Layer 3 of a small transformer language model trained on English Wikipedia (8 layers, counted from 0, width 64).
A neuron's activation on a vector x is GELU(weights . x + bias), where the dot is the dot product.
The model reads these tokens: "==" "V" "en" "ue" "s" "==" "\n" "\n" "|" " K" "ol" "ka" "ta" " |" " " " |" " Jam" "shed" "pur" " |" "\n" "|---|---|---|" "\n" "|" " V"

The vector x that enters this layer's MLP at each token. A number n stands for n times 0.051.
0 "==": -23 -20 10 -11 -25 -35 2 37 -6 -1 79 -1 1 9 -3 11 12 31 0 1 4 -2 2 -1 -2 3 -21 3 -6 17 -15 3 10 -6 -28 26 -19 11 -9 8 16 -56 -12 -1 -8 6 1 15 14 8 -30 33 21 -8 -14 -10 -23 -2 14 -6 2 9 -8 -4
1 "V": 29 -9 -7 -22 -5 -22 6 59 0 -20 66 8 6 9 -9 20 -14 20 3 -5 9 5 -24 -11 9 -5 -14 24 5 19 -9 -1 26 -20 -29 15 -10 15 3 -17 9 -56 -28 -20 -7 -4 -1 14 -1 -11 -9 27 20 6 -10 -5 -16 -12 11 -4 -14 -3 3 8
2 "en": 4 -21 -8 -7 0 -38 2 54 15 -10 84 -7 -12 34 7 7 -18 21 -7 -8 4 -4 -26 -8 5 -1 -8 34 -2 6 -22 -4 5 -4 -17 -10 -11 7 -12 -7 3 -49 -15 9 0 0 4 20 -16 10 -9 24 20 -8 2 6 -12 -5 29 1 -6 -4 -8 -2
3 "ue": 4 -13 -3 -2 -1 -29 3 62 13 -20 82 -2 -14 16 -1 16 -17 21 -8 -10 1 13 -12 5 1 -14 -17 20 7 17 -32 2 13 -8 -28 -7 -4 11 -24 -4 -9 -43 -26 -3 6 -1 10 27 -6 0 -6 23 12 7 -14 -9 -3 2 3 4 9 -6 -11 5
4 "s": -11 -19 -11 -10 -13 -24 -10 47 16 -9 90 11 -5 20 10 8 -10 11 -6 -12 2 3 -29 5 -6 -5 -19 32 14 18 -28 0 7 -9 -10 0 -2 6 -16 -9 -1 -45 -26 4 3 4 15 19 -6 5 -6 33 4 7 -9 -3 -30 -6 20 3 2 0 5 -7
5 "==": -21 -10 -1 2 -20 -43 -12 44 30 -13 69 1 -4 6 -5 16 -3 36 -1 0 -3 3 -21 6 -13 -4 -22 19 14 25 -11 -6 25 -23 -25 5 -5 23 -9 11 8 -43 -14 -20 -10 -5 14 27 12 4 -9 22 18 -10 -12 5 -20 -3 5 -1 -11 6 -4 -8
6 "\n": -16 -25 -8 -23 -13 -31 13 59 10 -18 64 -3 1 12 -5 11 -6 26 5 -8 -3 1 -12 -4 2 4 -10 20 21 21 -8 -1 18 -24 -23 1 -10 21 -17 1 13 -49 -19 1 -19 -12 6 3 10 0 -12 21 41 -8 -4 19 -18 -4 11 -2 0 6 -10 -9
7 "\n": -16 -26 -7 -27 -11 -28 19 61 -1 -18 60 -6 3 9 -9 10 -5 26 9 -8 -2 2 -9 -5 6 -6 -6 25 13 15 -7 -1 17 -22 -21 1 -8 18 -14 4 14 -48 -18 7 -20 -16 10 0 15 0 -10 24 42 -13 -2 22 -17 -7 11 -2 -5 6 -7 -14
8 "|": -1 -22 4 -6 -16 -30 20 48 2 -21 64 -2 8 11 -7 8 -12 20 -5 -4 14 8 -23 2 5 -1 -4 28 -3 12 -4 6 14 -22 -21 -2 -12 22 -21 -2 6 -49 -22 10 -16 -8 3 10 42 -8 -19 37 22 -15 -5 5 -8 -11 -6 2 -8 -5 15 -22
9 " K": 34 -33 -1 -27 0 -24 13 62 -13 -20 60 2 12 12 -11 9 -11 6 1 -2 18 12 -10 -9 16 4 -18 28 -4 2 -13 -8 0 -7 -8 11 -10 3 -14 -11 -5 -49 -14 4 -16 3 8 5 5 -5 3 33 39 -10 0 9 -34 6 -14 -6 -14 -6 15 -5
10 "ol": 25 -12 4 -16 5 -21 21 59 -11 -17 76 -1 4 25 0 11 -21 24 -7 -6 3 5 0 -4 2 -8 -15 35 -1 -6 -25 -4 13 -12 -25 12 2 -2 -3 1 -7 -56 -29 10 -1 -9 0 14 1 -9 6 29 18 -8 -5 -5 2 1 -7 1 -18 -12 -6 -12
11 "ka": 28 -19 -10 -6 14 -27 10 61 2 -15 79 -4 -3 24 -2 19 -5 19 -2 -12 7 4 -6 -18 13 -7 -30 33 -1 1 -30 -14 8 -12 -10 4 -11 0 6 -2 -1 -52 -24 3 -4 -1 -2 10 2 -13 8 17 22 -8 -1 -4 -15 8 -10 0 1 -5 4 -11
12 "ta": 25 -16 -9 0 -4 -23 1 58 5 -15 79 -3 -4 21 6 14 1 12 -9 -14 1 7 -11 -5 3 -18 -28 29 6 4 -30 -10 14 -12 -15 -14 -5 -1 2 5 -3 -49 -37 11 2 4 4 15 6 -6 -4 26 24 -3 -11 -8 0 15 -23 0 6 -5 7 -7
13 " |": -8 -19 -1 -5 -10 -22 11 51 3 -38 78 15 -2 18 5 8 -8 15 -12 -10 -1 -1 -15 -4 3 -5 -23 28 1 7 -14 -12 2 -15 -13 -3 -8 9 -7 -1 1 -45 -22 -1 -9 0 6 15 46 -1 -16 28 27 -5 9 10 -9 -11 -3 1 0 -2 2 -8
14 " ": -1 -17 1 -6 -10 -26 12 47 -2 -20 62 13 1 19 -1 2 -15 15 -12 -19 11 8 -18 -3 -2 4 -23 26 5 5 -11 -8 2 -11 -10 -7 -7 -2 9 -2 -2 -53 -15 0 -4 -3 17 12 10 -3 -17 30 74 -3 3 -1 -18 -10 -7 -1 -7 -6 2 -4
15 " |": -15 -14 1 -6 -14 -22 16 48 -1 -37 77 20 2 24 -10 3 -3 17 -9 -12 2 6 -8 -4 2 -2 -19 28 -11 4 -11 -11 0 -14 -12 -3 -7 -5 -7 -5 0 -42 -16 -3 -11 -10 12 14 46 -7 -17 31 30 -6 9 9 -8 -14 -2 0 -5 8 2 -2
16 " Jam": 36 5 5 -5 -1 -2 11 55 3 -11 77 10 9 15 -20 10 1 8 -14 -3 24 24 -3 -14 -1 2 -25 18 -10 -2 -26 -25 2 -4 -8 -11 -8 -7 -15 -1 11 -58 -20 -10 -13 -6 22 -5 8 -7 -11 26 22 -9 5 -2 -20 -6 -5 -5 -21 7 -3 2
17 "shed": -5 -15 5 -7 -3 -29 16 52 8 -13 95 15 -16 17 -1 -5 -6 10 -13 -12 7 12 -11 -7 -2 -8 -18 28 -7 -9 -18 -9 -2 -8 -15 -3 -5 -5 -3 -7 -14 -39 -7 5 -1 -7 28 19 11 1 -9 42 16 -5 -1 -13 -4 -1 1 12 -15 -3 -16 3
18 "pur": 22 -6 -18 1 1 -16 8 52 2 -7 88 4 -12 28 3 13 4 15 -9 -13 6 5 -18 -5 2 5 -24 20 -13 -4 -20 0 8 -12 -23 -23 3 -5 -2 2 -10 -43 -30 -15 13 -1 22 16 8 -5 -15 29 11 0 -6 -13 -5 -10 -15 26 -5 3 -7 1
19 " |": -15 -12 -5 -5 -11 -21 8 46 2 -37 82 23 -4 18 -3 7 -3 13 -15 -12 2 7 -13 -2 -4 7 -23 28 -6 6 -13 -11 -1 -18 -12 -8 -10 4 -4 -2 2 -39 -16 -4 -7 -2 13 16 47 -5 -14 26 26 -2 6 6 -14 -16 -3 7 3 7 -7 0
20 "\n": -8 -12 -7 -26 -12 -25 19 52 6 -19 69 14 -4 14 -7 8 4 23 -9 -7 3 6 -6 -7 -14 9 -17 25 7 -2 -10 -5 18 -26 -8 0 -12 -3 -8 1 0 -48 -14 6 -19 -19 20 -2 25 -2 -12 23 49 -7 5 10 -16 -3 -2 8 4 2 -14 -6
21 "|---|---|---|": 16 -10 -3 -4 -24 -31 7 37 18 -20 66 3 -5 8 -4 15 -2 18 5 -19 3 23 -3 -5 0 5 -27 28 -13 14 -20 2 1 -30 -3 -3 -5 1 -5 -14 0 -51 -8 5 0 3 19 9 36 -6 -14 18 12 -7 -9 -10 -18 -11 -38 17 11 34 9 -9
22 "\n": -4 -13 -8 -23 -9 -30 15 49 6 -21 69 14 -7 10 3 9 -1 22 -9 -4 0 5 -11 -10 -7 14 -13 25 14 5 -12 0 19 -29 -7 1 -12 1 -10 6 1 -53 -16 4 -20 -13 16 -1 24 -3 -7 21 46 -13 3 11 -15 4 -9 9 6 -3 -13 -13
23 "|": 3 -15 1 -6 -15 -30 16 41 2 -25 75 1 5 7 1 8 -13 14 -8 0 15 9 -22 2 -3 5 -6 27 -2 13 -6 2 12 -30 -16 -4 -13 15 -17 -1 5 -47 -21 6 -14 -8 7 11 41 -7 -17 32 26 -15 -5 2 -6 -6 -11 7 -1 -5 12 -25
24 " V": 40 -13 0 -29 3 -12 15 53 -16 -15 73 13 16 11 -8 7 -18 8 -5 1 14 6 -8 -13 5 6 -16 21 6 -2 -7 -15 14 -17 -10 13 -2 1 -2 -1 3 -48 -30 -11 -14 8 6 10 2 -15 0 30 34 -9 -6 10 -26 -3 -10 -6 -22 -13 2 -10

Each question shows the input weights of one neuron of the MLP. A number n stands for n times 0.012.

n91 (bias -0.008): -6 -11 -28 -18 -3 -4 13 9 3 -15 -27 -11 -10 10 -5 -3 25 24 37 -46 -27 9 17 3 -12 13 15 -14 61 -19 1 20 -13 -6 10 6 -8 87 18 18 -8 -16 -18 26 -12 0 10 -32 12 -4 17 -25 -20 3 16 -23 -7 15 37 4 54 -5 -10 5
Its three highest activations, in order, are on tokens 6 "\n", 7 "\n", 22 "\n"

n132 (bias -0.002): -29 10 -2 -16 18 -4 2 -3 17 -4 -20 16 21 55 -41 -6 -17 22 -32 6 5 21 25 10 -13 30 7 -10 11 0 23 5 5 -8 -4 -29 -11 30 -6 -10 -10 -2 4 -3 -4 18 -12 -23 14 -33 -24 -20 4 13 -3 -6 16 23 28 -29 75 14 0 -16
Which token does this neuron like most? 6 "\n"

n12 (bias -0.010): -26 -32 -19 -1 -6 25 -14 24 -11 -13 -23 -3 2 -23 -1 -8 1 1 39 -35 -24 -23 13 19 22 23 -18 -37 24 1 20 -21 -21 -2 33 10 4 53 -10 13 3 -15 -8 -36 -9 2 -4 -44 4 38 -17 -2 20 27 26 6 9 43 1 3 -7 -9 1 -13
On which two tokens does it fire most, strongest first? 6 "\n", 7 "\n"

n231 (bias -0.012): -1 -4 16 12 7 -12 -12 16 16 9 4 19 2 11 5 -7 -21 -17 38 -15 4 13 1 0 40 26 20 -12 -15 -7 20 10 -1 8 -19 -16 -47 27 9 16 7 7 18 22 24 -7 -21 -10 -29 -26 -32 3 -6 -5 14 -24 38 -16 12 2 22 -42 4 12
Which token does this neuron like most? 2 "en"

n222 (bias -0.013): -28 22 -3 -4 -40 -24 -26 -1 25 -14 -18 -12 -3 14 36 30 -11 17 41 1 -10 -16 -18 -7 24 15 -8 -42 17 -13 10 1 -2 6 23 47 -12 43 24 52 6 -4 9 -6 -13 5 7 -30 -15 -37 18 27 -11 31 23 -11 -13 41 -16 -2 -4 -8 -9 14
Which token does this neuron like most? 5 "=="

n183 (bias -0.007): 19 -6 -8 5 -20 -3 -12 -14 -19 9 -9 -16 17 -13 5 -15 30 4 -21 1 16 10 21 -22 20 25 1 8 -18 -24 -6 -11 -8 23 14 22 -3 -25 -13 -24 14 -19 23 1 -19 36 0 -5 7 -2 35 29 11 -21 -13 20 19 6 -14 2 -39 -31 -18 0
On which two tokens does it fire most, strongest first? 9 " K", 24 " V"

n253 (bias -0.007): -7 25 12 3 1 -32 -19 -2 -53 -18 -10 32 -6 -6 20 2 -15 -30 -10 -6 2 20 0 -21 22 45 -8 -6 2 -13 9 1 -56 -1 6 26 -13 -4 3 41 11 6 11 -30 -18 27 -14 4 13 -24 -16 7 -15 2 1 12 -28 31 5 -6 0 -11 5 8
Its three highest activations, in order, are on tokens 24 " V", 9 " K", 19 " |"

n196 (bias -0.001): 1 -3 -4 35 -31 17 11 8 21 -3 7 -18 -14 14 -5 -8 15 -3 -1 21 18 -13 19 31 6 -20 -6 -13 -33 -10 2 5 14 15 -17 11 -2 9 16 -16 -9 -8 4 3 39 -4 4 -4 6 -11 -26 8 -33 6 -4 11 16 4 -8 -8 12 3 -24 3
Its three highest activations, in order, are on tokens 18 "pur", 0 "==", 3 "ue"

n41 (bias -0.012): 5 36 15 -19 -20 -11 -4 -14 4 4 -18 25 24 -3 -29 23 -26 -5 -15 11 -22 -20 38 21 -5 30 0 1 2 4 -7 -12 31 20 -27 -8 -19 38 -37 -2 2 -22 -13 -39 30 -4 -17 -32 -14 -9 -8 -3 12 11 7 7 -8 33 -4 -11 -10 3 24 48
On which token does it fire most, and how strongly? 1 "V", at about 1.2

n21 (bias 0.000): -28 -6 -43 2 15 14 -7 14 9 3 0 -13 25 50 -25 5 12 17 13 -33 -23 27 49 3 -11 -24 -10 -12 18 -30 -4 18 -7 -7 -3 -13 27 8 -7 30 19 -9 -15 28 -2 14 -21 -36 6 -28 20 -10 -31 -9 24 -3 27 24 22 -9 21 11 9 -6
Which token does this neuron like most? 12 "ta"

n85 (bias -0.014): 12 38 4 7 -3 -19 -7 -12 -57 10 -17 -3 -5 -24 32 1 -24 -25 6 28 -3 -23 -27 4 -18 11 -20 6 4 21 -4 -15 19 28 15 7 4 -16 5 14 29 -1 -16 -48 -15 2 -29 1 33 -11 -26 -5 1 39 33 32 -18 -2 4 5 -1 -1 6 -8
Which token does this neuron like most? 24 " V"

n211 (bias 0.004): 17 -21 -2 -14 0 2 9 5 -31 4 -29 -15 7 -26 -12 -9 -14 -14 0 15 17 2 11 -6 13 -22 1 16 -10 -12 -7 -8 11 5 -11 20 10 -12 -32 14 5 -14 -8 6 -9 1 -12 -9 15 -4 22 4 14 -26 -17 11 13 4 16 6 -16 -7 5 -24
Its three highest activations, in order, are on tokens 9 " K", 24 " V", 10 "ol"

n169 (bias -0.005): -23 2 28 -13 3 -25 23 4 -31 22 -23 30 4 -3 -30 -14 -9 -18 -24 -12 7 20 -3 -19 -53 7 -1 -9 13 -30 6 -15 9 10 7 0 -17 -10 -9 15 18 -20 56 34 -8 10 26 -30 27 -19 6 -5 12 -11 12 -2 17 29 -14 37 6 25 -14 17
On which token does it fire most, and how strongly? 20 "\n", at about 1.9

n154 (bias 0.005): 6 13 1 -6 1 -9 -4 7 23 6 -2 0 -6 -9 4 18 -16 13 15 -16 17 -12 -1 19 16 8 7 -15 -5 7 0 -3 3 -15 14 20 4 -28 4 21 -12 7 -3 -9 -12 11 -5 -1 2 -21 -22 -5 -7 -5 14 -12 3 18 9 8 15 4 -10 -12
On which token does it fire most, and how strongly? 21 "|---|---|---|", at about 0.2

n160 (bias -0.016): -25 5 16 5 13 10 15 -25 -24 -6 -15 59 28 28 28 -14 -4 4 -7 12 2 -4 -9 6 -7 45 25 27 23 -8 28 25 -35 4 -14 15 -80 5 6 26 7 -8 6 -3 -28 9 2 -24 5 -16 -40 4 -4 19 -6 -29 5 10 0 14 11 -11 18 -2
Which token does this neuron like most? 23 "|"

n11 (bias -0.011): 24 -7 -34 -17 -18 10 -2 -6 -26 21 -31 -7 19 -28 -3 -4 -7 -4 28 10 10 12 4 20 -18 7 -15 3 19 12 -6 -19 12 8 15 11 -9 8 17 -15 10 -2 -6 13 5 31 -12 -10 -1 9 -24 10 13 0 28 17 -20 -16 21 3 -8 -13 -12 -1
Which token does this neuron like most? 24 " V"

n71 (bias -0.012): 24 -11 7 12 3 9 -15 -9 -35 -17 -10 -31 -19 -6 39 -29 -6 9 -4 -6 6 -36 36 -13 24 -41 -2 11 -17 11 2 -4 -34 20 -1 23 11 -30 -2 41 23 -12 -5 -42 -8 5 -1 1 25 -2 12 24 13 1 -7 8 12 8 -1 -1 -4 -17 -2 -15
On which two tokens does it fire most, strongest first? 10 "ol", 24 " V"

n100 (bias -0.012): -9 10 9 26 6 -6 -17 12 19 16 4 37 20 -32 -11 -22 -16 -17 12 2 -20 -54 5 -6 -12 5 2 -1 27 -6 -18 -8 -14 4 -14 20 -19 18 -14 37 9 -16 -13 -10 3 -23 -7 18 -6 19 -12 -4 8 50 25 -10 -5 22 -29 11 -7 -6 -9 -23
Which token does this neuron like most? 5 "=="

n44 (bias -0.012): 2 -1 -24 -1 -37 2 1 -1 17 -1 -15 -33 -9 -13 -13 9 17 2 1 23 32 -9 36 26 -3 -2 -27 -7 21 44 -1 11 -5 6 2 -7 -11 -16 30 0 47 6 -10 -31 3 -9 -17 -33 12 -8 -32 -1 -3 14 34 26 -1 27 23 -12 33 -17 -38 -15
Its three highest activations, in order, are on tokens 0 "==", 6 "\n", 7 "\n"

n54 (bias -0.002): -26 11 -26 16 3 16 -7 1 1 -10 0 0 -12 8 2 9 -23 -20 10 -14 -20 -18 12 5 19 -11 -20 -9 -1 -5 28 -7 -27 4 -8 4 -20 33 16 3 34 -13 -6 12 12 16 9 -10 20 21 -20 -32 -38 35 48 11 -31 -10 33 -27 30 -13 -11 -7
On which two tokens does it fire most, strongest first? 13 " |", 19 " |"

n46 (bias -0.002): -13 7 17 -6 8 0 -6 -7 11 -11 8 -14 -10 31 -22 -10 -7 17 6 2 9 -27 27 -6 20 -41 -20 14 -22 -12 -13 7 15 16 21 0 8 -45 14 -26 -3 -7 -3 -6 8 -4 -13 0 -6 -20 21 4 8 -5 1 -10 20 13 19 8 -13 -9 -4 4
Its three highest activations, in order, are on tokens 10 "ol", 11 "ka", 17 "shed"

n216 (bias -0.030): -20 -14 23 5 8 49 32 40 -38 26 -25 -14 -5 -32 -2 -22 19 7 0 48 10 4 66 -7 13 -32 -4 5 -27 0 -23 49 -48 5 -22 22 10 -40 20 40 -2 -20 14 -18 9 19 -5 -11 6 2 -7 17 -19 -17 -32 -19 16 20 23 -27 18 2 -35 -12
Which token does this neuron like most? 0 "=="

n64 (bias -0.018): 23 -22 -5 -5 0 -10 5 -13 -33 -4 -35 -13 17 28 5 -31 -10 18 -20 25 20 3 22 -14 22 -14 23 5 6 5 22 10 -6 19 27 38 -2 -3 -26 29 9 -31 1 19 -31 15 -19 -15 37 -1 10 16 2 -21 -5 -22 21 -6 3 -4 -4 -33 21 -14
Which token does this neuron like most? 8 "|"

n191 (bias -0.005): 3 -4 -44 -14 5 -16 -28 5 30 8 5 14 -7 27 -43 7 11 -24 -27 4 6 18 1 16 4 6 38 6 -25 -8 28 13 -14 -7 -2 20 1 10 21 30 17 -12 13 41 28 -1 -6 1 -18 -9 3 -7 -28 -4 -40 -1 14 -8 10 -22 -19 -10 21 -9
Which token does this neuron like most? 2 "en"

n179 (bias -0.000): 5 16 -3 -14 -16 -5 10 5 -27 -8 -25 -2 26 -1 -31 22 18 -16 24 17 -13 -21 0 -9 17 2 -7 -9 12 -36 -1 1 -12 -1 13 13 -12 -1 -24 -6 35 -16 -7 -14 7 14 5 -8 -11 -23 -4 16 17 17 36 9 20 11 -21 -26 -1 -4 33 -5
Its three highest activations, in order, are on tokens 9 " K", 24 " V", 16 " Jam"

n53 (bias -0.014): -21 -7 -31 -16 -28 3 9 4 40 3 -2 -8 -20 -10 8 -5 -26 6 17 -28 -2 -24 4 -10 -18 -29 41 -7 -5 -25 -13 13 0 -5 -3 13 -12 -27 25 26 14 -21 -2 28 38 19 -4 -1 3 29 -7 15 -20 -8 6 -25 11 25 11 51 4 7 27 -8
Which token does this neuron like most? 4 "s"

n249 (bias -0.012): 26 -18 -2 -5 1 -5 -34 -3 19 3 2 -22 -6 -6 12 -13 -12 -9 -23 -1 7 -10 33 4 15 -2 8 -5 4 -5 -17 -15 10 7 -3 22 -5 -9 26 27 4 -17 -6 -1 12 30 -41 7 -1 26 18 10 -24 17 14 -14 11 33 -11 30 -12 -44 5 -11
Which token does this neuron like most? 12 "ta"